Layer 9 of a small transformer language model trained on English Wikipedia (14 layers, counted from 0, width 64).
A neuron's activation on a vector x is SiLU(gate . x) times (in . x), where the dot is the dot product.

Input weights of the MLP neurons that the questions are about. A number n stands for (n - 500) times 0.0014.
n13 gate: 283 547 555 461 595 552 594 510 489 532 473 386 727 261 536 445 620 542 553 389 500 394 440 625 281 537 754 433 486 307 533 521 467 529 733 415 641 781 594 419 654 531 214 631 436 638 469 532 548 534 676 359 507 428 493 620 602 493 556 410 409 557 564 469
n16 gate: 438 570 448 622 521 462 481 582 481 684 547 396 697 422 575 406 519 607 347 469 466 350 248 477 446 558 414 565 674 470 567 604 314 500 613 471 417 602 534 555 771 496 252 358 701 442 351 423 627 657 511 372 392 207 387 737 447 557 542 558 686 380 828 564
n17 gate: 411 468 551 385 547 483 364 749 468 378 440 521 748 432 355 573 630 324 546 689 621 542 504 414 560 423 417 518 582 607 500 490 467 575 572 591 302 451 427 307 584 552 210 342 564 716 517 312 634 600 439 423 429 562 452 634 451 721 669 577 437 510 652 566
n20 gate: 500 582 602 503 614 363 509 683 560 551 438 434 550 535 353 436 447 669 441 472 593 519 651 378 537 371 613 574 575 564 558 446 187 517 443 533 773 653 564 405 605 388 606 539 485 409 611 512 355 561 431 589 559 497 494 407 559 704 562 409 555 582 640 506
n39 gate: 429 488 571 560 445 552 413 480 527 297 558 403 218 432 533 371 672 416 509 397 523 327 526 544 474 655 640 597 659 428 636 543 518 435 500 497 401 526 477 584 587 491 391 531 383 518 500 538 457 420 430 564 506 426 620 552 480 660 731 511 642 658 476 480
n49 gate: 603 181 556 737 617 457 536 489 356 511 202 654 452 404 590 493 391 449 518 537 535 734 399 511 376 497 677 420 606 329 556 401 369 355 511 301 560 432 532 549 703 628 536 578 621 463 338 551 256 543 507 437 500 575 496 482 420 453 664 362 406 369 628 443
n63 gate: 483 280 361 370 563 471 566 407 554 463 446 550 453 480 462 330 447 380 407 392 471 477 454 399 457 443 628 637 420 477 644 584 586 543 649 487 353 674 447 404 493 354 542 649 351 594 523 651 471 438 353 293 667 334 480 639 513 566 667 664 694 409 326 631
n71 gate: 443 667 619 500 437 328 592 424 534 336 390 515 455 508 734 423 519 597 411 481 553 522 426 628 425 373 465 814 673 522 481 656 285 458 682 647 309 595 592 335 485 416 383 755 358 466 547 466 747 577 453 254 429 558 314 533 637 585 507 482 367 525 575 320
n85 gate: 609 343 426 543 316 303 667 441 334 662 622 655 479 261 489 259 275 538 449 707 441 572 372 531 649 393 611 649 562 615 399 555 215 405 552 323 227 500 490 599 898 701 515 340 851 526 480 407 580 560 608 108 562 284 184 878 546 526 587 524 520 767 742 268
n97 gate: 547 319 363 380 585 410 594 470 658 750 538 506 485 441 484 443 564 460 616 506 516 555 424 463 389 610 589 472 318 611 620 473 538 597 310 515 440 379 458 385 546 497 395 527 666 305 333 543 557 413 473 594 623 449 536 491 534 363 521 526 685 471 670 675
n105 gate: 671 566 459 540 415 394 642 443 503 483 438 802 480 483 618 401 282 373 539 342 259 484 399 474 493 549 613 484 366 455 392 402 554 621 410 269 580 561 513 456 565 433 596 700 655 434 547 487 557 599 350 596 536 503 474 428 539 565 435 340 477 531 533 339
n117 gate: 563 472 653 359 518 355 718 493 521 549 340 704 465 531 489 483 761 624 398 566 612 327 479 493 379 422 561 521 545 645 635 727 313 580 738 638 398 429 497 596 445 510 429 473 604 552 360 569 513 483 424 585 259 507 604 397 493 664 531 383 588 536 676 419
n122 gate: 172 292 460 418 425 668 397 460 382 394 338 705 433 551 543 414 379 481 306 496 515 538 450 332 404 362 715 317 458 333 263 557 594 550 602 492 653 516 372 324 417 712 366 825 472 416 524 697 484 642 396 607 433 423 337 758 202 463 542 366 537 453 680 529
n125 gate: 674 369 574 343 396 366 643 361 504 561 321 589 303 488 541 598 600 459 452 609 553 552 496 460 363 591 800 713 540 575 690 473 488 507 333 431 307 599 381 693 683 386 402 363 706 383 722 661 613 328 646 140 564 406 574 532 604 360 392 504 615 504 568 472
n162 gate: 389 539 641 442 375 599 465 325 479 545 531 509 557 560 368 605 438 453 589 698 432 551 373 413 315 508 433 604 464 448 589 589 472 470 427 449 652 383 579 369 391 398 471 271 359 443 693 482 497 300 340 560 530 480 512 506 376 627 420 500 538 492 530 491
n169 gate: 311 552 494 489 497 506 369 509 290 347 351 446 367 500 466 509 749 478 452 454 680 470 578 427 524 426 404 669 736 459 332 666 522 589 592 535 482 402 497 607 464 453 429 453 591 436 363 530 664 344 569 569 533 562 500 533 443 485 485 352 476 517 488 589
n171 gate: 454 468 558 545 423 635 314 638 471 387 440 408 336 445 597 589 514 492 653 405 585 454 432 687 397 443 564 637 511 553 394 572 526 521 546 467 515 427 393 519 486 614 497 403 489 555 306 491 464 433 692 481 360 617 274 634 520 423 523 425 494 500 408 379
n183 gate: 389 385 577 559 604 477 484 381 362 531 535 530 306 524 473 353 573 253 421 470 500 403 414 719 316 677 419 457 470 419 569 578 483 488 724 510 326 526 358 474 457 594 529 503 358 517 700 600 387 497 394 401 413 451 474 314 467 543 753 327 513 535 564 349
n184 gate: 450 368 590 506 396 624 586 333 416 364 443 259 654 594 370 604 487 531 569 621 415 513 510 460 563 528 497 490 784 467 768 497 387 441 659 254 442 582 638 497 421 367 406 351 541 490 629 326 455 474 458 538 310 406 432 497 497 656 427 575 605 399 550 448
n186 gate: 254 543 463 425 595 504 365 521 573 600 468 727 513 517 553 396 526 326 538 410 455 239 500 509 543 561 448 453 843 467 773 835 373 302 591 447 299 773 475 590 470 579 454 242 516 418 388 581 550 633 480 423 90 396 258 513 364 551 509 411 331 480 693 424
n188 gate: 431 427 657 591 395 496 507 653 206 477 435 447 458 427 294 352 606 591 504 306 706 413 312 691 508 550 496 470 625 555 722 716 415 598 477 283 531 470 407 634 462 423 371 555 507 284 613 367 518 415 587 514 716 400 349 338 429 631 572 379 541 500 777 563
n194 gate: 33 593 615 189 373 334 559 650 329 491 343 468 716 722 326 482 518 508 559 551 657 408 423 514 601 617 534 518 541 549 599 411 453 623 416 588 439 442 446 649 600 496 330 594 639 431 269 472 740 308 601 146 326 276 317 746 573 423 367 565 590 483 261 739
n198 gate: 221 529 592 277 459 565 777 663 450 315 281 475 521 688 279 476 352 527 512 612 674 508 504 371 389 473 477 479 707 427 704 372 292 557 399 318 424 427 435 563 652 371 343 612 688 624 148 546 592 576 674 583 450 476 460 459 320 439 401 539 455 761 541 443
n204 gate: 474 523 756 488 471 415 604 608 519 376 524 497 445 558 736 356 554 506 468 297 579 398 224 397 363 521 593 695 567 500 477 348 566 343 510 524 490 553 576 420 424 378 435 671 485 625 515 670 559 606 488 491 286 441 528 370 567 402 468 443 519 497 615 393
n207 gate: 551 584 528 297 542 264 458 414 399 500 442 626 637 616 544 328 160 328 571 496 601 468 347 413 392 629 480 432 486 728 511 587 364 513 522 479 548 500 525 417 614 521 633 779 361 687 469 719 316 455 593 531 557 483 367 504 475 553 604 426 313 612 511 549
n227 gate: 561 367 535 392 310 575 458 447 611 590 564 586 518 408 619 479 485 562 588 423 428 527 503 650 628 575 383 479 445 658 437 388 544 424 553 386 432 401 512 544 702 640 441 595 535 399 580 430 311 545 593 558 403 559 188 476 597 554 439 437 536 474 491 288
n230 gate: 310 224 627 414 422 410 599 745 376 366 554 456 408 699 896 526 421 597 357 535 446 417 543 562 456 475 353 745 496 633 640 466 522 610 322 596 352 698 513 517 522 410 295 615 654 738 377 742 781 594 630 538 281 128 414 557 557 648 662 496 483 409 535 526
n232 gate: 708 552 457 469 513 172 674 440 389 478 245 607 227 355 519 446 390 340 460 515 574 607 420 504 544 469 493 397 817 672 621 326 519 626 537 352 590 468 333 578 511 475 475 443 608 533 404 658 443 385 511 304 500 507 647 452 580 617 639 410 525 517 659 406
n13 in: 712 474 364 445 674 540 608 376 300 679 533 465 692 452 442 368 522 503 484 475 533 478 497 541 337 645 617 745 500 322 555 387 403 407 608 395 385 531 646 455 622 604 540 564 571 680 394 418 463 577 584 530 422 497 414 519 584 516 541 408 506 358 513 404
n16 in: 732 400 573 442 333 523 494 516 301 597 441 282 418 145 432 516 556 518 516 652 442 404 445 745 477 466 429 602 497 449 378 783 534 649 487 431 560 542 484 566 503 372 346 622 575 526 611 487 510 564 390 591 530 494 529 539 474 640 484 472 516 506 513 335
n17 in: 334 524 451 472 515 279 523 539 473 538 459 581 638 364 704 582 460 500 640 517 432 614 257 507 470 344 469 242 594 464 566 669 493 438 503 426 517 490 682 606 527 566 375 458 334 547 409 446 614 601 365 366 433 526 441 523 410 710 621 614 672 379 699 632
n20 in: 491 500 364 459 489 399 398 349 662 411 565 594 402 652 668 429 691 523 310 541 506 487 615 453 381 414 485 409 516 402 397 570 532 555 398 536 471 488 636 551 590 445 482 494 447 557 385 509 497 133 479 652 538 534 543 325 547 597 559 397 723 559 472 380
n39 in: 339 425 391 525 495 671 412 431 515 425 534 423 366 377 540 564 550 650 541 515 424 530 479 682 521 464 580 441 625 520 494 451 339 448 452 656 536 413 398 577 421 650 390 480 514 765 491 316 661 500 494 376 509 309 526 532 576 459 447 578 392 391 351 500
n49 in: 320 506 604 380 585 370 296 423 540 594 421 469 531 388 617 506 512 480 451 702 449 571 595 661 401 541 382 445 380 416 386 315 339 514 466 556 333 557 442 470 427 590 596 446 447 299 351 463 467 563 329 315 478 377 434 488 384 537 565 610 491 419 398 561
n63 in: 480 718 600 578 470 487 500 445 378 834 538 678 460 388 555 513 460 652 556 490 541 634 463 598 373 551 271 259 456 549 593 588 500 410 701 705 579 349 480 632 550 556 497 458 468 389 568 271 624 654 500 593 564 444 327 517 470 587 446 484 523 500 571 411
n71 in: 765 473 490 543 545 314 526 417 598 276 582 527 437 470 438 679 540 417 520 708 409 613 421 450 453 601 590 839 497 526 651 577 521 373 588 602 524 490 418 621 566 471 425 490 516 393 690 593 632 435 337 478 643 419 432 361 586 589 666 538 546 491 336 451
n85 in: 500 605 536 462 669 384 441 521 530 504 440 347 392 331 603 515 640 565 257 474 370 597 769 575 333 521 462 474 478 656 504 547 645 692 541 372 583 667 566 468 460 156 399 633 454 440 486 467 536 612 301 585 437 431 522 541 334 592 115 507 445 619 392 493
n97 in: 522 426 325 510 530 445 393 519 587 364 495 726 506 461 500 606 558 605 569 410 510 436 486 480 525 347 552 511 598 522 534 457 480 557 463 271 400 464 503 569 354 584 454 630 521 578 530 399 554 641 444 418 581 576 437 384 600 434 419 542 654 405 265 434
n105 in: 649 433 570 480 368 595 506 718 600 712 577 485 660 658 515 668 461 519 512 567 590 424 659 558 536 315 365 566 436 482 410 590 494 444 540 604 635 610 432 347 509 626 374 433 526 382 488 500 585 600 543 629 506 529 609 542 521 515 425 685 432 420 606 491
n117 in: 455 477 602 651 560 381 462 442 510 510 512 574 506 252 493 631 700 420 418 526 671 599 304 439 532 548 420 354 574 581 503 679 500 379 549 476 357 441 472 558 598 512 444 388 521 455 620 337 531 292 463 600 430 559 615 367 592 589 580 254 506 328 529 588
n122 in: 497 455 668 322 491 567 638 484 697 618 461 654 575 593 402 547 432 673 412 541 581 705 425 472 517 778 474 705 473 430 500 450 447 408 535 471 287 567 604 683 348 297 510 437 406 589 477 551 526 550 493 581 599 573 600 568 564 588 439 387 493 797 366 503
n125 in: 581 664 614 437 547 709 518 545 441 563 515 354 497 503 522 539 491 446 583 669 478 447 611 307 324 456 494 695 503 449 541 398 490 549 305 370 364 439 653 301 463 551 346 428 529 422 335 537 440 361 384 459 497 551 542 537 506 426 432 716 320 541 410 464
n162 in: 543 426 447 531 451 482 659 335 454 612 535 338 463 478 453 706 555 401 443 475 326 521 606 678 341 431 446 588 509 503 566 447 522 582 686 488 637 614 641 550 427 515 595 304 491 702 597 393 464 613 509 555 482 577 509 467 439 382 512 632 647 437 341 644
n169 in: 340 558 366 450 568 483 472 423 425 503 438 477 423 491 617 431 571 631 565 595 510 318 514 408 537 425 436 457 566 561 441 472 561 460 543 535 552 550 492 601 568 550 822 450 452 303 517 660 544 519 435 549 625 564 383 288 503 429 418 481 635 664 583 447
n171 in: 671 439 544 521 505 615 449 362 462 450 475 405 414 535 530 416 391 545 634 419 427 371 497 514 342 636 575 517 630 385 598 567 562 543 433 607 629 697 387 580 560 528 416 444 503 537 514 503 411 475 412 270 546 522 337 391 349 278 563 549 542 524 488 596
n183 in: 474 415 320 575 606 598 367 457 458 572 674 542 387 429 444 494 423 218 551 468 404 436 484 730 539 570 296 494 513 535 354 631 464 649 356 408 500 538 408 331 462 491 525 550 503 345 547 474 369 585 454 387 433 359 378 471 471 404 340 500 386 461 461 289
n184 in: 560 567 522 622 415 246 698 430 304 517 484 365 441 517 524 548 513 533 438 543 604 467 438 705 300 553 506 487 401 699 399 398 527 430 443 465 520 529 684 365 380 641 423 430 531 602 627 622 529 500 465 441 582 455 622 487 546 562 520 800 490 593 368 722
n186 in: 398 569 657 542 471 659 407 331 500 358 361 601 386 569 507 370 600 449 510 624 500 399 661 327 584 546 400 477 503 462 527 619 377 380 553 584 374 691 388 509 407 560 608 541 500 418 393 546 437 494 531 330 497 519 224 565 313 407 309 427 673 531 474 353
n188 in: 395 534 591 421 282 578 338 529 485 413 483 524 479 454 462 354 482 477 745 294 406 662 497 568 372 575 483 503 607 649 519 344 707 540 540 351 584 461 386 620 657 515 408 438 454 445 394 515 453 417 480 607 488 690 429 539 600 567 390 454 428 437 552 434
n194 in: 149 721 485 340 558 343 662 459 597 442 282 500 615 496 378 358 607 454 330 592 376 603 310 369 473 486 589 523 473 425 563 389 578 617 640 526 676 387 338 511 466 411 552 485 373 535 622 492 674 630 287 555 546 317 295 648 750 492 542 641 632 626 419 425
n198 in: 315 468 609 605 516 628 622 667 422 443 390 550 412 553 268 528 641 565 654 450 522 193 584 344 479 610 737 317 542 452 529 568 359 614 393 355 514 431 399 453 427 342 300 466 330 546 544 412 538 500 426 446 521 280 593 567 339 325 507 656 472 540 450 559
n204 in: 436 594 593 516 487 417 592 298 359 405 624 675 547 664 407 452 390 492 578 398 538 561 448 412 459 495 549 457 625 378 440 314 422 441 423 403 337 452 491 528 578 460 613 460 494 587 463 349 576 565 389 337 401 545 426 702 546 561 619 473 517 527 692 534
n207 in: 506 494 434 451 583 548 290 598 693 535 497 649 850 609 551 485 488 452 521 590 568 540 528 621 540 553 664 592 385 639 653 614 617 363 365 571 519 545 582 432 512 599 632 581 377 435 545 512 509 452 527 606 691 464 524 383 334 466 405 532 524 442 460 609
n227 in: 442 638 574 495 347 681 572 448 530 580 614 571 565 467 461 340 346 525 443 582 452 495 433 563 630 505 365 481 465 532 391 447 514 437 649 422 289 561 441 487 589 481 420 492 544 424 624 426 555 415 500 371 546 646 288 378 489 578 492 508 527 469 538 607
n230 in: 510 552 330 528 461 457 253 399 223 528 513 490 561 520 486 487 581 684 383 463 405 290 315 463 463 458 538 297 466 497 531 615 611 475 414 403 645 706 377 458 477 645 404 461 414 507 543 469 402 596 620 349 321 540 348 507 342 547 605 408 340 519 419 281
n232 in: 481 416 531 518 651 728 434 568 558 328 567 737 465 378 654 316 411 453 506 613 494 529 608 445 666 509 595 516 484 456 447 519 543 346 403 543 555 547 478 540 437 354 534 379 370 641 392 446 438 758 561 445 679 578 516 449 471 348 354 515 635 379 654 547

Each question shows a token from some text and the vector x that enters the MLP there. A number n stands for (n - 500) times 0.0084.

"5 ": 459 370 465 567 587 577 386 312 569 377 608 529 342 497 512 399 496 742 369 488 471 512 456 372 488 619 579 450 599 441 521 462 647 557 515 689 482 452 439 638 474 383 519 494 534 451 595 580 393 536 440 503 463 518 474 422 507 668 534 601 653 603 533 655
The neuron with the highest activation: n122

"of": 567 398 553 579 607 581 456 451 535 407 557 541 310 516 605 652 386 473 500 548 425 551 467 303 423 724 453 530 498 469 408 474 536 522 601 662 500 621 414 465 479 522 620 445 527 641 548 464 507 527 619 642 355 813 485 426 539 597 602 394 473 587 395 581
The most active neuron and its activation: n171, at about 0.78

"in ": 619 498 414 497 641 497 543 499 548 492 486 484 384 446 545 451 420 836 541 614 424 557 631 473 457 518 453 419 465 449 484 519 536 676 646 439 642 478 504 604 511 357 366 623 347 509 577 413 449 477 418 521 410 490 472 564 734 555 510 521 509 507 566 400
The neuron with the highest activation: n20

"GT ": 543 343 266 544 552 505 567 458 413 542 662 552 205 470 446 485 483 692 460 443 437 579 466 546 593 473 376 505 358 600 463 488 341 525 546 452 516 532 580 653 514 503 519 520 531 364 628 596 383 489 481 438 453 625 559 407 637 595 430 629 503 460 613 565
The most active neuron and its activation: n227, at about 1

"was ": 532 428 496 499 669 494 528 426 511 557 539 468 592 434 294 463 436 823 563 496 456 425 429 455 443 560 348 513 561 489 610 423 322 529 566 551 411 403 455 520 244 404 367 496 460 594 523 491 440 414 329 468 429 521 559 611 379 502 489 508 490 496 457 531
The most active neuron and its activation: n198, at about 1

"Due ": 316 499 432 539 534 453 444 531 593 344 535 375 514 624 496 518 605 626 416 533 436 568 432 280 525 680 598 278 456 422 512 537 534 389 536 604 422 482 509 538 266 375 377 574 375 487 562 510 556 569 315 439 444 374 375 540 376 546 530 537 555 544 375 609
Which two neurons fire most, strongest first? n194, n122

"assumed ": 437 574 545 440 656 535 558 381 541 567 613 447 497 389 354 606 575 765 409 513 438 359 465 576 406 583 579 573 374 455 556 505 614 554 493 570 476 480 472 557 373 418 453 500 507 497 498 460 540 475 282 383 231 333 495 487 384 586 452 511 482 525 394 592
The most active neuron and its activation: n194, at about 2.7

"President ": 604 517 470 676 588 446 480 500 465 540 721 448 369 401 598 514 607 737 491 550 367 545 515 461 603 557 474 573 728 480 408 367 501 506 543 611 418 530 500 569 371 468 571 515 519 575 649 510 538 569 450 442 334 329 485 415 569 536 468 487 600 499 545 532
Which three neurons fire most, strongest first? n71, n39, n85

"200": 576 458 400 510 579 626 606 396 477 397 386 370 348 338 477 354 478 541 597 488 457 516 420 538 532 545 573 433 472 409 461 485 418 370 552 526 589 588 433 708 487 464 666 495 424 481 610 689 440 337 375 474 462 554 323 523 618 368 464 653 429 531 586 556
Which three neurons fire most, strongest first? n171, n232, n39

".": 438 473 341 467 691 515 450 339 536 521 462 727 507 506 538 445 417 502 535 404 408 549 513 456 432 565 294 460 654 392 393 427 376 455 532 512 547 588 505 580 515 405 580 467 423 483 497 483 634 467 259 609 703 451 574 528 400 539 598 576 498 565 606 570
The neuron with the highest activation: n63

"c": 544 477 391 578 527 530 600 393 585 445 565 482 538 448 552 651 389 491 468 551 372 556 521 496 605 646 613 519 504 636 596 519 608 509 494 544 462 613 501 418 405 417 677 510 553 561 523 672 344 486 605 591 389 888 443 503 498 596 611 476 450 584 569 659
The neuron with the highest activation: n207

"s ": 647 563 446 515 478 350 603 469 542 618 823 451 606 388 489 482 295 598 442 547 361 584 524 573 592 440 413 371 342 493 462 455 437 517 443 367 567 488 513 511 487 480 472 549 454 466 436 411 298 553 431 541 436 515 546 516 583 408 555 681 528 430 521 445
The neuron with the highest activation: n105

"during ": 427 428 511 523 634 576 550 626 531 407 507 382 449 561 542 547 479 805 448 465 366 511 509 527 479 608 493 471 626 487 461 505 442 670 594 553 454 518 477 522 314 377 431 680 356 550 552 478 487 460 340 481 402 370 442 546 633 628 377 538 533 540 493 521
Which two neurons fire most, strongest first? n194, n39

"F": 517 429 301 490 664 444 563 575 493 492 459 404 320 287 500 363 467 535 375 446 433 508 513 501 578 614 415 512 427 443 520 597 532 450 383 665 467 420 425 540 233 523 478 595 399 453 480 532 491 433 438 560 467 728 477 373 568 593 681 486 565 511 567 677
The neuron with the highest activation: n232

"formally ": 556 466 458 452 648 566 516 458 531 600 503 570 556 497 270 425 487 704 541 429 475 401 436 500 431 637 335 568 473 462 467 411 516 493 509 562 405 374 504 587 243 463 267 451 495 632 470 458 488 421 371 465 371 318 492 466 307 500 614 444 433 506 448 611
The neuron with the highest activation: n198

"she ": 441 548 422 579 571 496 584 458 451 545 625 445 653 407 468 415 476 794 486 598 499 422 456 536 614 651 337 480 524 554 599 366 548 427 725 493 372 410 557 508 466 570 447 421 409 523 542 520 453 451 368 376 327 511 504 348 592 592 556 466 549 563 489 613
Which three neurons fire most, strongest first? n184, n227, n117

"| ": 577 417 499 548 766 581 563 484 482 521 799 589 391 445 505 559 524 678 577 495 540 517 475 431 443 529 450 351 612 541 555 492 418 452 479 483 447 559 548 485 396 479 544 611 444 392 618 605 568 517 433 491 441 543 588 441 539 556 584 522 557 515 596 565
The most active neuron and its activation: n117, at about 0.57

"date ": 602 538 467 504 562 453 678 482 585 553 676 521 303 567 522 553 459 725 618 584 427 527 544 456 469 498 452 451 335 502 643 497 435 436 476 572 332 582 487 589 474 393 404 418 558 521 499 572 401 502 475 431 411 422 650 314 645 467 495 578 674 625 590 503
The neuron with the highest activation: n125

"ninete": 470 437 412 463 655 655 599 493 645 358 448 419 435 271 484 458 417 611 662 471 489 445 493 568 497 716 642 545 475 415 327 527 814 493 524 467 525 450 531 579 394 504 375 407 407 451 595 442 417 508 469 465 419 463 475 425 463 422 550 459 490 578 543 647
Which two neurons fire most, strongest first? n171, n39

"of ": 550 475 488 695 573 683 571 554 455 464 563 506 450 511 650 503 618 726 433 726 386 574 465 441 407 459 494 432 506 478 572 526 530 526 485 357 557 567 528 397 412 549 497 472 509 554 576 441 426 451 362 558 486 470 553 364 598 672 538 276 551 555 452 607
Which three neurons fire most, strongest first? n20, n117, n184

"; ": 438 552 386 588 626 501 551 539 554 482 666 409 598 495 478 561 454 714 565 479 483 475 404 491 555 630 254 517 605 463 575 465 515 617 552 517 484 450 512 593 391 408 480 427 389 633 695 429 456 472 279 476 422 356 561 628 482 529 553 560 519 464 527 435
Which three neurons fire most, strongest first? n162, n17, n16

"a": 664 549 419 437 526 480 542 392 585 667 520 474 636 510 543 502 322 432 553 559 298 593 471 455 678 596 553 382 391 563 579 446 563 538 395 529 539 441 461 534 511 392 615 544 471 499 546 413 288 470 394 607 389 659 532 433 677 425 568 459 510 388 523 360
The most active neuron and its activation: n207, at about 0.79

"for ": 479 500 499 538 677 609 455 407 475 422 407 426 515 427 516 550 534 831 474 454 372 519 498 391 394 516 332 504 449 559 537 528 413 603 574 587 523 560 545 476 273 437 414 561 505 502 561 431 444 505 319 423 500 555 516 470 559 608 505 459 473 507 565 543
The neuron with the highest activation: n207

"emi": 684 427 465 534 603 450 476 439 401 588 463 453 509 263 535 624 455 438 504 295 396 536 405 418 547 580 599 539 369 432 590 465 620 526 435 651 642 423 516 469 325 395 511 572 438 525 484 675 383 468 525 555 520 796 373 613 682 412 447 408 533 494 398 467
The neuron with the highest activation: n171

"One ": 408 488 504 514 499 623 496 372 539 403 637 439 489 433 486 292 610 672 488 502 487 640 573 527 543 510 343 659 526 431 617 448 466 137 470 706 478 552 587 519 306 511 528 638 454 481 565 498 473 534 464 449 395 627 411 348 499 552 464 631 548 573 532 553
Which three neurons fire most, strongest first? n71, n186, n39

"Catholic ": 603 199 496 642 499 539 530 285 545 618 656 457 421 440 622 478 665 755 469 594 367 547 449 376 437 553 493 414 511 515 423 434 480 396 431 490 435 453 517 451 394 687 556 433 414 516 551 613 415 519 515 410 369 526 449 567 580 514 538 462 465 488 441 487
The neuron with the highest activation: n49

"survey": 596 391 439 773 642 537 532 453 456 527 542 417 394 368 470 522 435 541 558 573 402 570 532 355 568 789 605 587 425 519 545 400 490 509 541 475 399 469 361 594 391 442 568 496 465 479 522 445 567 522 473 383 612 490 590 669 406 538 394 491 544 478 464 516
The neuron with the highest activation: n85

"ks ": 552 495 483 523 573 390 500 462 563 581 764 387 497 425 582 537 507 695 602 483 363 440 501 497 578 610 459 431 474 401 555 346 431 485 405 487 531 558 548 501 396 374 403 516 546 442 595 356 521 523 519 436 623 390 518 686 477 599 500 663 592 565 297 531
Which three neurons fire most, strongest first? n184, n85, n39

"art ": 499 486 510 682 437 625 509 458 549 525 724 568 447 379 443 390 573 564 452 532 451 660 494 450 618 516 361 380 448 511 217 416 633 572 489 428 580 551 474 509 507 469 570 517 471 534 362 640 512 497 634 343 290 713 486 383 516 499 372 490 441 503 384 601
The most active neuron and its activation: n227, at about 1.8

"0": 593 599 361 646 540 512 479 398 552 550 585 464 582 435 412 455 403 506 468 534 414 673 471 427 527 634 483 512 496 536 571 518 491 463 491 435 549 486 494 680 574 273 511 422 339 466 674 443 248 449 395 452 496 384 577 746 411 456 445 421 442 454 653 438
The neuron with the highest activation: n85

"form ": 636 539 501 513 378 596 473 434 506 601 809 473 516 440 458 556 361 586 460 569 407 561 486 544 462 542 397 418 394 527 416 510 547 501 395 467 450 784 530 441 418 451 485 347 517 587 600 480 567 556 485 472 535 505 569 308 514 545 615 783 547 532 424 511
The most active neuron and its activation: n162, at about 1.8

"K": 549 502 463 600 661 429 557 337 594 422 473 399 469 461 446 502 466 607 439 544 363 581 436 673 510 493 576 392 566 518 549 471 420 561 360 352 561 490 521 516 539 497 572 560 475 574 501 522 357 426 411 653 406 782 552 265 470 619 590 427 572 427 578 461
The most active neuron and its activation: n20, at about 3.1

"Classic ": 458 373 448 716 538 601 571 415 500 541 640 360 340 370 510 479 651 569 483 478 420 588 501 484 472 530 295 627 449 483 576 498 448 260 515 595 530 526 689 466 390 576 495 554 476 352 612 535 543 484 556 510 543 477 551 446 795 589 454 549 488 586 459 565
Which three neurons fire most, strongest first? n71, n39, n184

"and ": 619 546 596 572 534 514 523 499 495 417 590 494 514 451 637 652 431 860 374 506 440 563 420 531 402 535 449 349 413 476 559 505 447 571 686 556 500 574 535 419 393 484 490 548 560 506 644 549 526 579 477 476 434 613 475 246 602 599 613 433 480 428 486 575
Which three neurons fire most, strongest first? n71, n117, n230

"FM ": 630 424 354 605 567 541 551 345 524 603 685 406 390 428 469 328 419 684 486 421 399 529 531 482 571 472 363 393 559 437 475 542 469 300 498 392 478 624 601 523 446 490 446 441 514 438 391 627 521 436 514 515 410 535 539 234 637 561 363 561 615 566 452 423
The neuron with the highest activation: n227

"IS": 661 594 319 544 556 590 542 598 376 702 582 651 480 351 379 542 311 497 426 434 389 626 411 406 655 432 402 538 395 549 509 557 533 513 470 435 570 674 415 479 478 408 539 280 417 564 474 446 477 577 438 411 586 638 518 279 671 534 492 552 479 433 525 535
The most active neuron and its activation: n232, at about 2.1

"ment": 696 437 388 636 512 533 586 447 476 580 555 510 655 458 587 628 476 503 501 573 417 568 502 452 678 648 632 292 233 506 676 425 537 447 516 526 467 447 410 385 341 323 568 396 615 472 462 551 475 625 431 473 584 615 584 401 490 496 405 599 413 456 411 415
The neuron with the highest activation: n105

"á ": 554 389 437 486 449 480 322 478 545 669 700 650 479 296 471 491 477 634 580 572 387 479 468 481 508 477 423 434 397 522 355 366 487 674 422 343 629 477 523 471 552 550 602 464 484 518 600 403 371 580 443 598 521 527 502 502 620 549 737 626 444 491 283 411
The most active neuron and its activation: n186, at about 0.44

"Mal": 493 447 406 589 630 612 523 418 454 419 399 501 359 493 536 591 584 578 545 461 568 443 493 385 560 615 522 544 561 388 328 374 540 445 409 639 623 453 471 615 389 651 490 499 350 438 569 482 359 456 446 636 465 873 508 529 509 523 608 440 587 532 455 538
The neuron with the highest activation: n169

"OS": 702 614 424 557 550 444 499 409 467 586 583 537 374 280 435 394 289 379 534 451 316 634 411 391 542 570 424 588 490 496 419 548 520 507 468 614 567 568 402 528 497 330 497 403 477 567 395 518 508 440 507 518 542 732 503 340 733 525 397 533 550 448 582 513
The neuron with the highest activation: n232